Layer 12 of a small transformer language model trained on English Wikipedia (25 layers, counted from 0, width 64).
In attention head 1, each number of a token's query is one row of weights dot the token's vector x plus its bias. The head spreads its attention over the tokens so far by the softmax of query dot key.

Query weights of the head. A number n stands for n times 0.00089.
q0 (bias 0.054): -48 8 -76 109 -125 97 -64 -298 -101 70 -50 -131 22 192 115 -44 -125 -95 190 -90 -112 -22 118 1 -76 8 47 -47 87 -25 120 -15 9 -8 56 -63 -60 -80 -148 -208 -20 12 30 -22 98 24 40 38 -195 245 -146 124 -184 39 -43 -239 20 -97 -40 -6 51 108 182 72
q1 (bias -0.052): 122 30 -99 -100 70 -83 217 30 -11 -91 144 39 -187 2 59 -30 -83 44 244 85 -127 153 59 -78 -155 205 -32 -72 38 -37 69 9 4 -187 164 5 1 190 45 -161 74 -106 135 26 -205 -30 -151 47 -158 5 79 -140 72 64 122 67 -48 77 -159 181 -239 29 65 -127
q2 (bias -0.028): 27 -116 43 -195 -51 168 194 111 -4 62 -16 176 -84 56 -253 -57 -18 183 -111 61 158 210 -100 -117 19 -146 144 256 -267 -56 -142 41 -111 72 77 271 186 -191 53 89 -1 -3 12 157 43 70 -131 -168 1 160 68 -185 -141 -29 -45 19 -74 -72 -158 15 -134 334 -150 -109
q3 (bias -0.038): 185 -21 308 -123 119 -16 -18 207 121 -156 -22 36 108 57 222 164 44 114 105 35 -206 194 -127 3 139 -41 248 67 25 -81 13 78 145 -25 -137 -36 -26 46 4 134 111 -5 -59 -156 -61 -45 69 101 22 -146 -116 -78 -65 -58 -95 94 -42 156 -173 43 -85 -44 195 -16
q4 (bias -0.005): 71 -13 -6 -109 148 3 7 13 -133 40 47 -54 -49 -6 173 94 80 70 272 42 -114 -83 -28 210 -94 44 12 11 118 14 140 26 180 79 24 123 -133 69 101 -75 -160 -130 -36 -21 -226 -159 163 -38 -82 0 -66 176 -82 -20 -76 -165 13 -30 105 -11 -57 -1 153 -47
q5 (bias 0.023): -112 0 -187 80 -171 29 12 -70 15 168 52 -141 42 -62 -82 -35 -121 -166 33 -151 111 -78 192 -35 -6 193 -330 -65 131 184 218 -42 112 43 34 11 16 -50 -52 -21 -88 -88 73 102 191 -103 28 112 -36 -32 -29 182 60 -185 -99 -161 8 -226 211 7 109 -95 72 44
q6 (bias 0.033): -176 -15 -90 -29 21 -194 3 -164 -47 270 -44 17 -192 197 -148 -223 -74 -47 -48 -49 -61 1 180 12 -20 172 33 52 -129 59 131 61 65 -144 -42 70 43 -228 -43 20 -179 51 55 128 -11 18 -17 -28 -7 60 -124 86 -161 197 -10 94 -32 13 116 -90 62 30 -116 47
q7 (bias -0.025): -6 -138 -55 -55 39 133 -5 234 -21 63 61 -55 -203 -204 1 103 137 -46 -120 84 24 -81 43 63 55 142 -163 26 72 75 12 52 8 95 45 165 -47 16 82 -86 -285 183 36 157 -184 -98 -84 -291 -116 -48 11 -2 181 31 222 173 37 -16 56 76 6 -150 70 -342
q8 (bias 0.038): 157 72 17 1 80 -100 -45 79 100 38 -45 -61 251 -173 -19 78 98 20 -154 -8 -71 -9 -355 46 127 72 170 256 -140 -155 -29 -30 244 181 -44 -41 -113 -25 42 89 -12 -95 40 -20 49 227 34 -34 147 -31 -59 -39 -188 -187 -47 -14 67 69 -89 -178 -7 62 -71 -95
q9 (bias 0.055): -23 41 110 -23 242 20 -83 -62 -125 -27 7 -45 -345 151 73 -63 175 109 -17 -7 92 16 -94 -148 8 -259 213 64 79 80 7 -103 -6 -6 -221 98 -37 -105 -62 30 35 193 33 72 111 144 16 -69 -26 -33 -150 45 -16 -45 -58 93 -94 -34 -262 -73 -17 249 -38 -46
q10 (bias -0.030): -58 114 25 -29 168 -50 -128 -38 -84 -225 -78 -10 206 248 283 148 -152 368 58 91 -294 -94 -48 40 -198 43 113 82 -146 -116 49 4 34 116 -57 -291 31 -5 -25 -31 63 -8 -167 -218 -121 -17 -21 34 -41 15 -154 -33 -143 11 -48 -134 11 35 -303 -156 -18 69 253 116
q11 (bias -0.036): 89 23 15 -163 -80 110 183 -39 33 72 43 -22 -200 -110 -125 8 74 -184 -144 -85 -53 122 -12 63 218 70 -98 1 -41 -139 -161 -305 -239 -5 275 193 28 96 203 -126 -148 -96 248 70 -152 -191 130 -241 26 153 114 24 92 31 76 35 27 -64 459 115 117 10 -138 34
q12 (bias 0.003): -53 -150 55 30 -79 -77 -21 -68 -2 26 -61 7 40 8 127 -41 129 -267 -35 68 -65 -19 141 97 -96 -100 10 -252 200 3 126 -60 -30 -83 133 -287 37 167 103 -103 162 -2 75 -38 15 -13 127 37 -137 -19 -5 249 314 -79 -35 175 2 -10 109 -18 105 -118 46 -78
q13 (bias 0.033): -123 36 -97 -12 -218 36 77 -109 -16 296 67 -68 42 -240 -138 -83 -17 -229 -13 -203 -76 64 152 150 63 476 -137 -82 36 61 67 -40 137 -18 172 330 -33 -54 -40 42 -243 -191 115 -74 179 112 -89 -29 -61 -22 57 -5 1 -133 -146 -132 116 -29 0 33 94 -129 54 49
q14 (bias -0.016): 59 -140 -165 -89 -67 25 75 -69 124 8 81 -6 -38 -77 46 58 24 -149 340 -198 -12 4 10 78 22 135 -16 -77 198 -39 -92 14 -18 50 71 -22 -33 357 192 -87 80 -61 292 -59 -149 -91 48 -11 28 -74 110 -13 176 7 -28 -23 71 -112 76 101 -39 55 -9 -5
q15 (bias -0.019): -15 -104 36 -95 54 -179 96 35 82 -58 127 97 -116 186 -134 70 11 -148 86 -42 104 102 -80 -72 140 -37 -180 12 51 204 101 -62 44 -216 182 210 -12 204 58 72 126 -52 -18 -48 -138 14 -39 73 -29 -104 21 125 333 -93 -9 -46 53 8 29 140 84 -108 -162 -117
q16 (bias 0.027): -22 110 -11 69 -4 81 55 252 -23 156 -30 36 95 89 98 -25 -20 57 89 34 -98 30 15 -175 68 -319 -16 118 -142 106 -16 -23 -53 61 -373 -148 120 84 -8 143 41 275 -18 -13 -29 -57 102 30 -173 5 -269 -74 -36 -13 14 -45 20 -124 7 44 -44 65 131 -14
q17 (bias -0.024): -46 -111 40 -59 -152 -17 -37 -117 -161 -115 35 174 -189 168 224 -16 -103 80 216 -70 -161 49 84 -69 -130 -86 90 -159 105 46 33 21 -127 7 -101 -89 -31 245 -20 15 80 186 -76 3 38 -54 104 188 -209 -69 -16 36 184 67 -98 65 -10 -298 -42 150 -64 50 219 -233
q18 (bias -0.029): -103 -77 -82 -82 136 -18 221 -40 71 -88 -56 4 138 -74 -51 -14 37 -33 -134 71 -87 141 53 -70 21 54 -203 43 105 98 114 -40 18 111 198 -228 80 65 -8 96 141 -41 22 -41 -96 -79 96 84 35 -137 -2 126 111 -133 76 15 26 -197 -1 26 77 -110 16 -244
q19 (bias -0.028): 178 29 136 167 162 -98 42 -80 16 -168 27 82 -74 270 229 -115 -153 143 162 177 -34 44 -142 11 -128 -77 283 -1 -54 -111 39 154 120 52 -13 -55 -170 -72 -141 -207 124 -15 59 -46 -61 -36 -19 -146 27 -125 -10 -7 -97 202 48 -36 71 148 -2 86 -99 -66 -126 105
q20 (bias -0.002): 94 10 72 38 108 133 -104 -284 14 -50 -72 -31 365 199 122 113 -110 62 -16 9 44 135 -39 67 179 24 296 148 -202 -8 32 47 83 98 57 -223 -281 -186 -147 -6 157 47 -25 -120 -39 -43 69 164 134 49 -57 -80 -314 -216 -146 -116 -15 -313 -177 -44 57 -2 123 70
q21 (bias -0.034): 124 -12 60 -103 73 145 -29 214 8 -195 16 11 63 -5 228 128 6 84 44 137 153 22 -37 -72 -68 -4 21 110 -21 147 24 -9 -29 263 -108 37 -51 7 90 -98 109 64 -147 -27 -165 106 -74 83 -110 -9 -140 -167 -6 -1 94 -68 -76 6 -97 64 -31 -91 278 122
q22 (bias -0.008): -5 -151 60 5 -38 104 -140 -16 -58 -18 -122 -104 10 266 102 -98 7 -47 65 6 -117 121 5 -35 47 -180 31 191 -25 49 54 -40 49 3 22 -125 -165 -11 -68 -30 122 116 28 -11 72 19 148 219 -122 -67 -62 -4 37 22 -229 14 10 -138 -121 -69 48 118 142 -150
q23 (bias -0.026): -28 -136 -28 -130 -50 13 -10 92 35 214 -99 -65 82 -243 -150 112 19 -170 -279 174 -10 -119 225 130 -10 46 -211 -187 26 124 329 186 96 -16 86 12 89 -108 59 -8 -144 57 -135 19 -68 -14 -94 67 95 4 19 -44 41 -103 104 9 -141 -125 15 37 138 -41 284 -110
q24 (bias 0.006): -53 105 73 -35 210 -80 -20 97 -46 -142 -39 65 68 72 66 54 -157 178 60 62 36 5 -149 -10 -186 -157 -51 156 -81 146 -138 -41 -47 191 38 -175 80 -57 -81 -25 60 164 -221 -124 -8 2 16 254 -63 -116 -213 -333 69 -74 -120 58 -143 4 -152 46 -55 274 68 52
q25 (bias -0.005): -36 -49 5 99 -237 -40 30 -11 -85 226 -77 62 -190 -125 18 -40 -7 -172 8 -82 -66 16 172 101 -6 196 -152 -108 77 118 230 57 70 -85 64 271 -30 -65 -87 -133 -57 -136 82 163 82 60 -19 33 -174 -4 12 91 38 7 -131 102 46 -34 198 -145 93 -186 -13 -90
q26 (bias -0.027): 264 -19 169 89 217 -65 -20 252 -109 70 59 -56 -112 13 51 27 -107 201 318 107 30 -8 124 25 -138 168 -210 46 209 177 50 152 167 -13 -104 53 10 39 31 -122 -108 -192 -85 11 -71 -83 -87 -38 -107 -229 -193 8 -13 -157 108 -74 11 196 -94 146 -110 -163 182 60
q27 (bias 0.051): -161 137 -105 44 -164 113 -198 -87 108 62 45 -163 53 -237 -197 9 -42 11 -5 -30 36 4 90 -50 165 115 -285 -23 127 185 52 31 -112 -85 -47 -50 -31 4 -7 -16 -75 -58 44 102 49 141 123 214 0 189 29 216 -45 -175 -65 -171 51 -167 -131 148 68 172 65 -5
q28 (bias 0.045): -209 99 -176 -31 -283 65 -13 -165 92 268 117 -132 -7 51 -221 -117 -30 -193 -101 -311 59 41 42 57 21 143 -99 29 -121 -26 84 -121 -55 -7 137 159 133 -269 -1 -28 -21 19 217 69 196 62 44 -38 -44 151 -16 57 -70 125 -105 -254 -90 -96 -36 -123 142 -97 -54 -48
q29 (bias 0.034): -76 297 -100 -88 39 140 -25 -109 150 12 166 -3 175 132 38 -8 -101 246 -191 -189 -46 124 -145 -237 -111 -57 187 127 -154 -108 51 -26 -184 -1 42 -215 15 -54 -38 71 83 115 85 100 -146 103 88 -119 176 232 51 -53 -234 -23 147 -153 -9 -5 -72 -51 -20 157 20 31
q30 (bias -0.027): 166 28 -23 52 200 -24 -117 -110 -28 -62 6 -67 -130 243 81 -176 -85 168 141 45 46 -142 130 -35 -140 133 -154 88 83 -72 196 39 -20 229 -97 -184 85 -80 35 -214 21 -61 -11 60 -14 -95 -213 1 -156 -31 -219 201 -85 70 226 -270 95 160 -8 39 8 -62 80 237
q31 (bias 0.036): -103 87 -226 76 -144 113 62 -62 186 205 157 -154 -173 -157 -281 -128 187 -275 -137 -117 13 28 17 -48 124 59 -89 100 17 28 -15 -121 -83 -215 134 103 107 -116 14 32 -172 45 185 82 -153 -34 104 -46 79 93 -69 121 -55 128 138 -129 133 -4 -71 124 41 21 -89 55

Each question shows a short text with each token's key, already scaled and adjusted for position as the last token sees it. A number n stands for n times 0.0019.

Then comes the last token's vector x. A number n stands for n times 0.011.

0 " the": 113 133 -135 155 220 29 -103 -30 56 108 135 -211 19 -15 184 -27 157 284 -18 74 92 74 88 -145 183 -41 142 -46 -172 -64 6 -149
1 " Mi": 31 244 -132 347 146 -152 -341 -22 -63 -10 254 -186 -4 -192 110 53 155 371 90 222 84 274 147 -217 150 -163 246 -56 -365 38 140 -303
2 "d": -6 234 50 322 107 -135 -295 -132 -17 21 193 -113 1 -230 121 -64 208 326 -32 148 94 320 151 -202 184 -114 164 -49 -270 47 112 -291
3 "d": -22 197 64 324 103 -144 -289 -126 10 -39 190 -84 -37 -196 125 -80 232 303 -25 143 101 308 109 -196 182 -102 152 -71 -254 46 97 -267
4 "le": -19 184 -15 311 -20 -177 -217 -25 -65 -52 247 -180 -52 -174 -55 -93 310 244 156 241 166 302 86 -193 209 -96 203 -150 -220 120 196 -164
5 " East": 25 184 -90 333 48 -134 -319 -150 4 16 152 -192 90 -202 80 -8 246 251 50 254 176 273 158 -239 174 -165 240 -114 -324 29 144 -290
x: -67 94 200 89 50 -13 -168 185 -124 182 -128 98 -12 84 -2 -72 21 -260 -42 -186 -190 -16 -50 126 75 251 47 -27 -139 2 11 -140 24 -82 -70 91 71 144 -13 -100 -45 181 -25 -63 107 217 162 -102 -26 68 70 111 0 -140 88 -87 48 58 -23 -185 -130 -205 -188 48
To which token does the last token give the most attention? 0 " the"

0 "che": 122 77 -105 127 200 18 -64 11 86 76 113 -156 59 -42 183 7 149 201 3 51 177 71 88 -121 143 -94 93 -61 -154 -46 -7 -98
1 "me": 46 299 47 286 35 -113 -210 -51 -59 84 318 -175 -19 -164 -16 -79 241 198 51 199 100 332 156 -157 182 -61 214 -160 -290 60 160 -193
2 "s": 102 184 160 182 171 -130 -126 -58 32 129 258 -108 -22 -143 -4 -175 102 173 -19 232 130 209 95 -84 90 -45 65 -197 -179 82 54 -210
3 ".": 210 149 -50 165 130 -43 -9 -169 -19 138 106 -148 52 -2 2 28 111 208 -48 198 67 44 171 -159 65 90 71 -117 -22 -31 41 -105
4 " In": 29 234 -94 246 32 31 -274 -103 -134 43 82 -215 19 -65 138 143 148 370 94 190 22 138 166 -185 155 -28 158 -9 -263 -37 73 -169
5 " its": -12 285 -77 196 70 11 -163 -103 -157 97 113 -123 54 -107 25 54 203 329 191 202 85 173 119 -106 190 10 167 -85 -211 -15 162 -171
x: -195 27 147 23 -157 -18 -21 107 -117 192 51 -44 -133 -125 123 -136 103 43 152 -252 -64 -23 -88 26 -134 301 59 -24 71 116 -80 -99 -74 22 -222 40 116 -120 -92 -68 -25 -231 120 73 198 133 88 -20 8 74 -140 142 -41 71 119 -120 136 115 -37 65 -10 -118 11 -77
To which token does the last token give the most attention? 3 "."

0 "t": 101 106 -77 143 183 -40 -88 -88 79 98 138 -214 18 -57 237 -20 165 243 -42 39 110 47 107 -200 196 -106 106 -31 -182 -25 -34 -139
1 ".": 204 160 -40 168 134 -49 -11 -179 -39 161 146 -253 -16 -22 20 31 177 246 -39 166 60 43 157 -169 124 38 97 -112 -36 32 81 -117
2 " It": 107 136 -67 179 96 -103 -141 -167 -119 145 178 -277 165 -170 -2 -100 273 224 112 250 193 134 133 -146 193 -75 160 -83 -254 113 159 -207
3 " was": 40 195 -96 175 -13 -40 -80 -124 -52 156 20 -322 194 -101 -12 14 169 304 98 225 69 85 191 -77 128 50 66 -29 -118 27 36 -143
4 " first": 60 318 -186 218 -52 -49 -165 -152 -193 131 61 -238 252 -193 92 27 321 371 177 221 41 158 172 -53 181 -45 129 -57 -218 71 55 -174
5 " used": 24 286 -34 244 20 -171 -124 -49 -90 162 18 -126 95 -149 118 70 263 295 56 152 -3 176 144 -149 105 -26 111 -24 -207 91 84 -116
x: -245 24 -13 64 50 149 -61 8 -92 192 52 132 -136 -4 -23 -185 -51 7 -30 -300 -310 9 -1 92 19 283 -44 -196 9 -38 113 -1 24 -39 -171 104 70 79 -37 126 70 -47 114 92 6 169 134 -39 -27 -111 -139 -85 -43 192 53 -17 -8 153 11 -90 1 -60 104 -121
To which token does the last token give the most attention? 1 "."

0 " met": 149 144 -78 133 231 51 -123 -22 50 88 84 -158 77 -27 226 45 127 278 24 44 147 104 126 -100 153 -54 114 10 -157 -75 19 -107
1 " ": 105 276 -56 223 133 -14 -277 -199 -66 -78 146 -182 106 -10 139 71 187 311 98 132 225 194 231 -106 149 -43 87 12 -172 -22 -23 -224
2 "ent": 151 341 10 252 169 25 -255 -91 -108 35 78 -197 105 -79 108 1 189 297 111 121 142 264 199 -22 195 -38 256 18 -161 5 125 -218
3 "i": 14 288 -58 320 112 -105 -159 -30 -100 -220 172 -70 -11 -78 146 31 115 310 110 255 191 226 139 39 103 52 154 -190 -170 -3 113 -306
4 "re": 121 297 109 257 24 -75 -154 -12 -76 -8 190 -317 -5 -80 -19 -111 241 245 176 220 262 244 184 42 128 8 145 -150 -123 92 78 -146
5 "ly": 178 228 49 211 78 1 -109 34 -107 58 85 -164 14 -84 57 -107 186 255 31 186 175 215 145 9 84 48 135 -81 -94 107 121 -149
x: -141 91 -6 56 -19 -40 99 10 -181 180 86 -24 -76 -98 163 -275 -98 -157 -83 -161 -69 204 -73 381 49 277 35 -51 4 -7 204 -14 -93 -128 -103 59 53 -132 -17 -119 2 -83 30 -102 102 209 135 -24 103 -43 -36 -79 96 64 -46 -97 -1 35 -85 -7 -47 -139 127 -21
To which token does the last token give the most attention? 0 " met"

0 " ": 155 118 -96 118 221 12 -105 -73 100 77 129 -206 25 -4 202 0 117 256 -21 63 174 39 120 -153 160 -82 75 -27 -118 -22 -32 -138
1 "sa": 92 228 -55 182 173 -126 -133 -72 -35 -18 323 -252 -19 -117 -40 -32 127 288 86 194 165 184 129 -31 187 -85 132 -99 -184 91 81 -284
2 "fe": 82 318 17 176 30 -188 -42 -42 -236 121 233 -165 58 -203 -32 -86 275 272 126 258 79 182 169 -54 230 -86 134 -214 -192 140 101 -210
3 "ty": 137 239 188 276 111 -179 -144 58 -83 177 220 -140 24 -262 16 -110 254 234 74 290 223 281 237 -65 159 -73 138 -251 -227 191 191 -214
4 " re": 64 231 -12 221 50 -156 -227 -89 -61 183 156 -365 133 -184 -14 83 218 284 185 255 215 122 283 -121 198 -186 63 -61 -244 133 26 -133
5 "-": 113 278 -53 192 149 -71 -183 -156 -64 84 213 -209 134 -16 170 11 155 267 88 122 76 101 163 -115 98 -41 48 -40 -149 30 -10 -157
x: -162 42 -115 -48 31 -50 -89 41 84 150 -113 -87 -104 -96 152 16 -90 11 55 -283 -147 60 84 170 -7 113 154 -190 147 1 -85 -30 -9 -7 -50 196 42 64 -63 -50 -40 71 194 78 -174 55 324 141 93 144 -156 95 -40 -136 -110 14 -92 111 -252 9 124 28 -70 -49
Which two tokens does the last token look at most, in order? 0 " ", 5 "-"

0 "fin": 129 99 -107 104 199 8 -61 -18 56 75 78 -94 37 -41 256 45 140 216 -31 15 96 42 72 -160 157 -102 72 -19 -122 -28 -21 -51
1 "ition": 119 238 -56 247 77 -172 -131 -124 -16 106 162 -195 3 -135 86 -80 177 170 64 232 157 137 138 -137 99 -118 134 -160 -132 241 180 -132
2 " ==": 157 265 -67 114 168 -86 -54 -74 -21 80 61 -91 56 -3 21 63 51 200 55 271 93 94 158 -180 36 57 72 -77 -31 57 85 -78
3 "\n": 167 135 -43 85 146 -13 -12 -141 11 72 93 -177 -40 26 135 -89 126 247 -100 153 43 28 140 -222 123 78 40 -77 -17 1 16 -120
4 "G": 139 211 230 120 62 40 -205 -88 -65 29 110 -164 -18 -114 32 4 261 306 7 185 85 151 191 -99 91 -24 92 -95 -175 145 128 -223
5 "um": 98 242 262 166 73 -138 -173 3 -84 40 169 -66 -117 -175 -14 38 228 190 -11 213 198 275 165 -156 169 -103 109 -50 -177 181 215 -155
x: 51 151 81 218 -39 -100 -16 53 8 106 4 -3 -68 29 155 -32 -69 12 -32 -281 201 5 -92 197 -65 30 -92 -152 -196 132 26 -76 92 -12 -153 220 -40 136 -57 -4 -267 72 179 -5 -13 116 209 -181 182 18 -205 -83 -70 -12 -13 82 -197 -36 54 60 -44 6 -86 -112
Which token does the last token look at most, and with what share of its attention? 3 "\n", with about 60%

0 "om": 121 71 -57 129 213 15 -62 -29 81 126 93 -186 68 -39 183 -16 158 215 -31 43 151 60 95 -116 168 -57 96 -66 -163 -68 -26 -121
1 "ach": 70 191 156 207 89 -112 -155 -70 -10 5 155 -144 -26 -131 12 -106 226 255 10 169 131 215 175 -44 161 -43 7 -187 -185 108 52 -182
2 ",": 146 70 47 173 144 -29 -120 -144 21 167 112 -114 2 -10 26 -39 128 272 -2 154 88 114 169 -161 157 38 63 -63 -74 -29 18 -165
3 " but": 71 164 -75 199 35 -29 -49 -172 -60 125 176 -258 28 -63 -50 21 177 247 145 186 144 152 141 -141 182 -11 122 -61 -133 36 138 -113
4 " ": 110 295 -16 205 96 -42 -205 -214 -77 -37 161 -267 136 -79 123 83 129 327 108 212 128 178 223 -123 151 -31 104 20 -186 -25 55 -230
5 "fer": 37 386 -48 250 33 -11 -189 -85 -179 -33 158 -197 41 -164 119 35 273 369 135 178 43 193 212 35 225 -51 190 -124 -191 64 176 -207
x: -105 -19 134 25 -132 -88 -65 19 -137 7 60 -141 -55 -40 54 -48 158 298 -17 -267 -146 27 20 273 -35 180 9 -89 47 37 40 -27 -72 -189 -116 223 235 81 -139 99 -172 -44 -16 16 -18 148 86 -3 -123 -47 -192 -42 -17 234 -100 -43 92 -18 -54 22 185 -134 -4 136
To which token does the last token give the most attention? 2 ","

0 "ial": 125 85 -118 145 196 21 -65 -21 41 125 132 -181 50 -62 160 -40 182 243 -35 35 115 98 95 -149 181 -93 123 -27 -158 -19 -2 -99
1 " con": 22 258 -204 276 187 -155 -253 -77 4 107 200 -293 136 -145 61 166 85 331 160 232 50 134 219 -167 140 -94 142 -104 -283 -26 66 -195
2 "s": 105 219 -18 188 360 -78 -141 -127 59 101 195 -149 -6 -72 142 -94 -18 199 -13 167 27 118 32 -112 38 -34 118 -90 -184 -5 53 -207
3 "ult": 46 274 155 232 265 -100 -185 -131 43 127 128 -151 -35 -72 139 -69 135 230 56 141 71 178 155 -121 140 -84 130 -102 -223 1 54 -191
4 "an": 25 244 17 277 223 -129 -148 -128 45 -16 229 -155 -62 -17 98 -118 87 197 81 222 95 130 71 -134 144 -54 167 -172 -204 13 59 -233
5 "cy": 122 217 66 212 166 -109 -80 2 -66 74 199 -73 -13 -140 -66 -86 151 164 105 265 160 202 140 -96 102 -24 131 -194 -203 113 186 -150
x: -170 122 0 -61 288 -143 8 -56 -120 225 -10 151 -47 -10 181 -149 -30 -238 -64 -184 -31 84 -98 263 -36 139 -125 -65 82 4 81 87 77 -34 -48 5 40 -17 -117 -47 -74 -136 138 124 129 66 276 -45 186 87 7 23 -117 72 -92 -70 -68 17 -70 75 -112 -69 -198 -122
To which token does the last token give the most attention? 2 "s"

0 " its": 109 133 -141 138 203 49 -87 -25 38 110 103 -209 54 -17 188 -7 162 289 -4 59 93 75 85 -117 172 -24 120 -43 -169 -76 5 -127
1 " co": 14 369 -125 252 85 -69 -280 50 -121 6 83 -131 196 -221 101 176 195 381 195 284 24 195 213 -84 67 -36 160 -138 -297 34 174 -193
2 "st": 68 364 -40 283 149 -48 -250 -92 -27 74 204 -192 74 -151 148 -7 221 291 86 168 132 217 110 -19 135 -73 149 -52 -220 62 72 -171
3 "s": 98 255 -5 213 225 -93 -173 -17 -27 36 177 -92 -9 -78 170 -29 123 221 -63 114 46 142 -22 -48 21 -25 107 -48 -178 88 21 -136
4 ".": 204 190 -115 185 175 -28 -36 -130 -38 117 121 -167 56 8 84 53 124 248 -75 152 9 53 104 -155 45 98 118 -49 -56 -20 72 -103
5 "\n": 185 142 -113 99 146 11 -38 -136 25 61 111 -185 42 5 166 -76 159 279 -43 149 104 50 153 -209 146 51 56 -65 -53 -12 23 -136
x: -102 16 126 -4 -171 -142 -14 30 -73 376 -61 -70 -90 -107 134 -103 -51 6 50 -305 -203 14 113 155 72 47 -64 145 -21 -70 -55 44 -45 62 -193 -137 94 191 9 -20 -151 80 256 37 -135 25 67 22 -104 42 -28 14 123 35 53 104 57 140 5 -145 4 -103 -27 35
Which two tokens does the last token look at most, in order? 4 ".", 5 "\n"

0 " b": 124 134 -126 143 215 52 -115 -33 102 50 97 -177 91 -25 215 50 117 233 26 70 158 53 106 -103 137 -68 117 -23 -161 -71 5 -130
1 "ro": 100 235 -26 196 -24 -46 -133 -53 -169 -38 198 -225 65 -91 45 36 295 348 111 156 136 197 150 -18 131 21 100 -106 -160 54 75 -200
2 "ad": 5 260 133 295 -24 -97 -171 -85 -47 -22 153 -269 -83 -115 38 -71 226 190 -63 133 151 216 126 -26 135 -19 72 -29 -231 105 55 -136
3 " ": 49 258 0 260 65 -146 -281 -175 -21 -47 185 -212 107 -79 95 95 132 256 79 211 231 145 223 -114 139 -108 65 -73 -219 31 -36 -258
4 "s": 186 250 35 208 270 -42 -160 -78 -32 58 185 -139 9 -58 105 -84 61 226 -20 118 131 146 88 2 107 -45 148 -37 -153 -4 -34 -249
5 "ense": 156 285 45 285 132 -123 -168 11 -93 20 211 -143 103 -145 -7 -141 226 217 176 262 252 273 226 -7 193 -2 238 -195 -203 46 178 -255
x: 20 121 -66 141 -73 -71 203 194 -133 180 -87 5 60 10 171 -99 -89 -83 -17 -180 -114 4 -249 284 -62 187 13 -153 -9 -77 126 26 59 -106 90 173 54 5 -224 -64 -156 -13 74 38 75 145 224 48 102 -1 -55 -48 -8 56 -213 -45 32 -32 -161 -14 -65 -135 -41 -77
To which token does the last token give the most attention? 0 " b"

0 " 5": 148 68 -129 153 152 -11 -97 -70 56 110 121 -196 42 -64 198 -4 186 289 -41 51 175 60 144 -191 179 -82 68 -37 -164 -28 -53 -153
1 ",": 163 125 58 180 107 -16 -146 -101 -97 222 130 -172 -24 -116 35 -30 247 344 -13 98 148 184 199 -131 204 -67 78 -7 -70 85 64 -182
2 "3": 152 200 174 220 1 -129 -204 -107 -66 51 140 -183 16 -189 7 -117 292 318 81 207 237 215 211 -89 199 -59 92 -76 -158 97 -2 -267
3 "39": 168 210 154 238 -93 -150 -204 -120 -84 39 128 -168 22 -188 0 -115 358 341 68 238 231 237 255 -151 216 -89 64 -113 -121 197 72 -231
4 " pro": 61 185 -149 203 55 -118 -222 31 -210 104 118 -143 196 -172 -11 132 237 379 165 250 135 156 270 -111 133 -43 108 -56 -279 26 84 -217
5 "duc": 125 219 -1 233 66 -120 -103 -104 -168 246 83 -136 104 -219 46 9 305 301 1 167 140 174 246 -105 140 -91 57 -73 -165 132 120 -130
x: -290 40 189 46 -2 -28 70 -41 -38 64 114 -26 26 25 -10 -16 59 21 58 -327 -68 82 81 86 -75 188 10 -258 46 76 166 18 -29 -26 -283 58 24 8 43 127 -37 -68 184 -168 62 158 187 -1 84 -22 -107 -165 -77 189 -107 80 -103 -66 -64 20 102 -82 -87 -140
Which two tokens does the last token look at most, in order? 0 " 5", 1 ","

0 "/": 176 130 -70 127 214 4 -91 -40 29 113 118 -154 22 -33 231 10 138 309 -29 63 129 69 122 -184 148 -59 90 -51 -130 -48 -21 -141
1 "s": 182 239 94 153 168 -20 -142 -98 -72 163 186 -182 -12 -115 88 -107 105 279 -36 148 119 174 130 -101 90 -74 103 -21 -170 59 32 -248
2 ")": 180 140 101 198 210 -144 -91 -190 77 178 195 -137 -18 -78 60 -126 134 195 -24 159 172 53 185 -143 156 -59 37 -50 -99 85 -25 -156
3 "\n": 197 126 -138 90 169 34 -43 -125 42 72 109 -179 50 8 147 -87 163 265 -39 126 132 44 162 -201 142 47 48 -50 -40 12 5 -131
4 "-": 143 169 112 104 44 5 -85 -164 1 172 152 -223 -95 15 -7 -128 211 228 7 142 132 72 159 -228 108 -12 60 30 -88 143 61 -105
5 " Ma": 56 109 -28 280 174 -133 -242 -108 3 100 287 -249 -103 -190 -14 -9 209 291 13 170 198 250 176 -268 188 -221 133 22 -283 175 104 -215
x: -54 205 111 -74 -101 108 8 -99 -190 58 35 16 -44 -16 42 75 -9 -67 -53 -335 -130 -68 150 166 38 -73 81 3 -23 166 -77 -98 -1 94 -277 137 -2 76 12 54 -113 19 -82 132 159 12 300 -167 210 48 -48 -20 -35 -112 116 -37 -130 206 -118 -84 -128 43 -62 38
Which token does the last token look at most, and with what share of its attention? 4 "-", with about 40%

0 "36": 145 86 -101 152 147 -37 -99 -66 70 127 109 -201 16 -62 199 -18 196 287 -49 69 127 58 128 -238 181 -68 102 -28 -165 -13 -22 -142
1 ",": 173 110 60 199 102 -37 -126 -126 -37 228 161 -196 -77 -91 54 -53 227 345 -22 139 161 173 194 -208 172 -32 86 -34 -78 108 92 -195
2 " where": 45 271 -16 188 -1 -74 -66 -139 -196 169 121 -203 32 -116 38 29 285 326 107 233 7 204 169 -221 180 -9 224 -118 -165 32 263 -185
3 " it": 74 195 -11 166 69 -48 -97 -126 -87 148 151 -265 71 -142 -28 -66 259 232 123 212 140 167 105 -72 175 -40 177 -40 -205 67 174 -188
4 " per": -41 382 -57 262 36 -120 -247 -74 -192 78 106 -208 127 -180 131 244 165 440 222 235 3 177 214 -94 218 -37 159 -50 -264 -101 59 -248
5 "form": 152 359 111 246 164 -106 -171 -52 -153 145 155 -152 62 -171 102 -67 262 358 96 189 165 239 235 27 145 -93 157 -147 -118 134 203 -191
x: -151 98 287 49 32 -120 3 -19 -168 99 52 -11 -66 94 30 43 -37 84 75 -259 -19 57 83 185 -123 287 -81 -254 -30 -15 143 -52 -6 -86 -76 143 163 -125 -70 48 -149 56 142 18 -69 196 100 105 17 1 -163 -169 -56 181 -140 -50 9 -27 -102 -90 46 -159 -37 -18
To which token does the last token give the most attention? 1 ","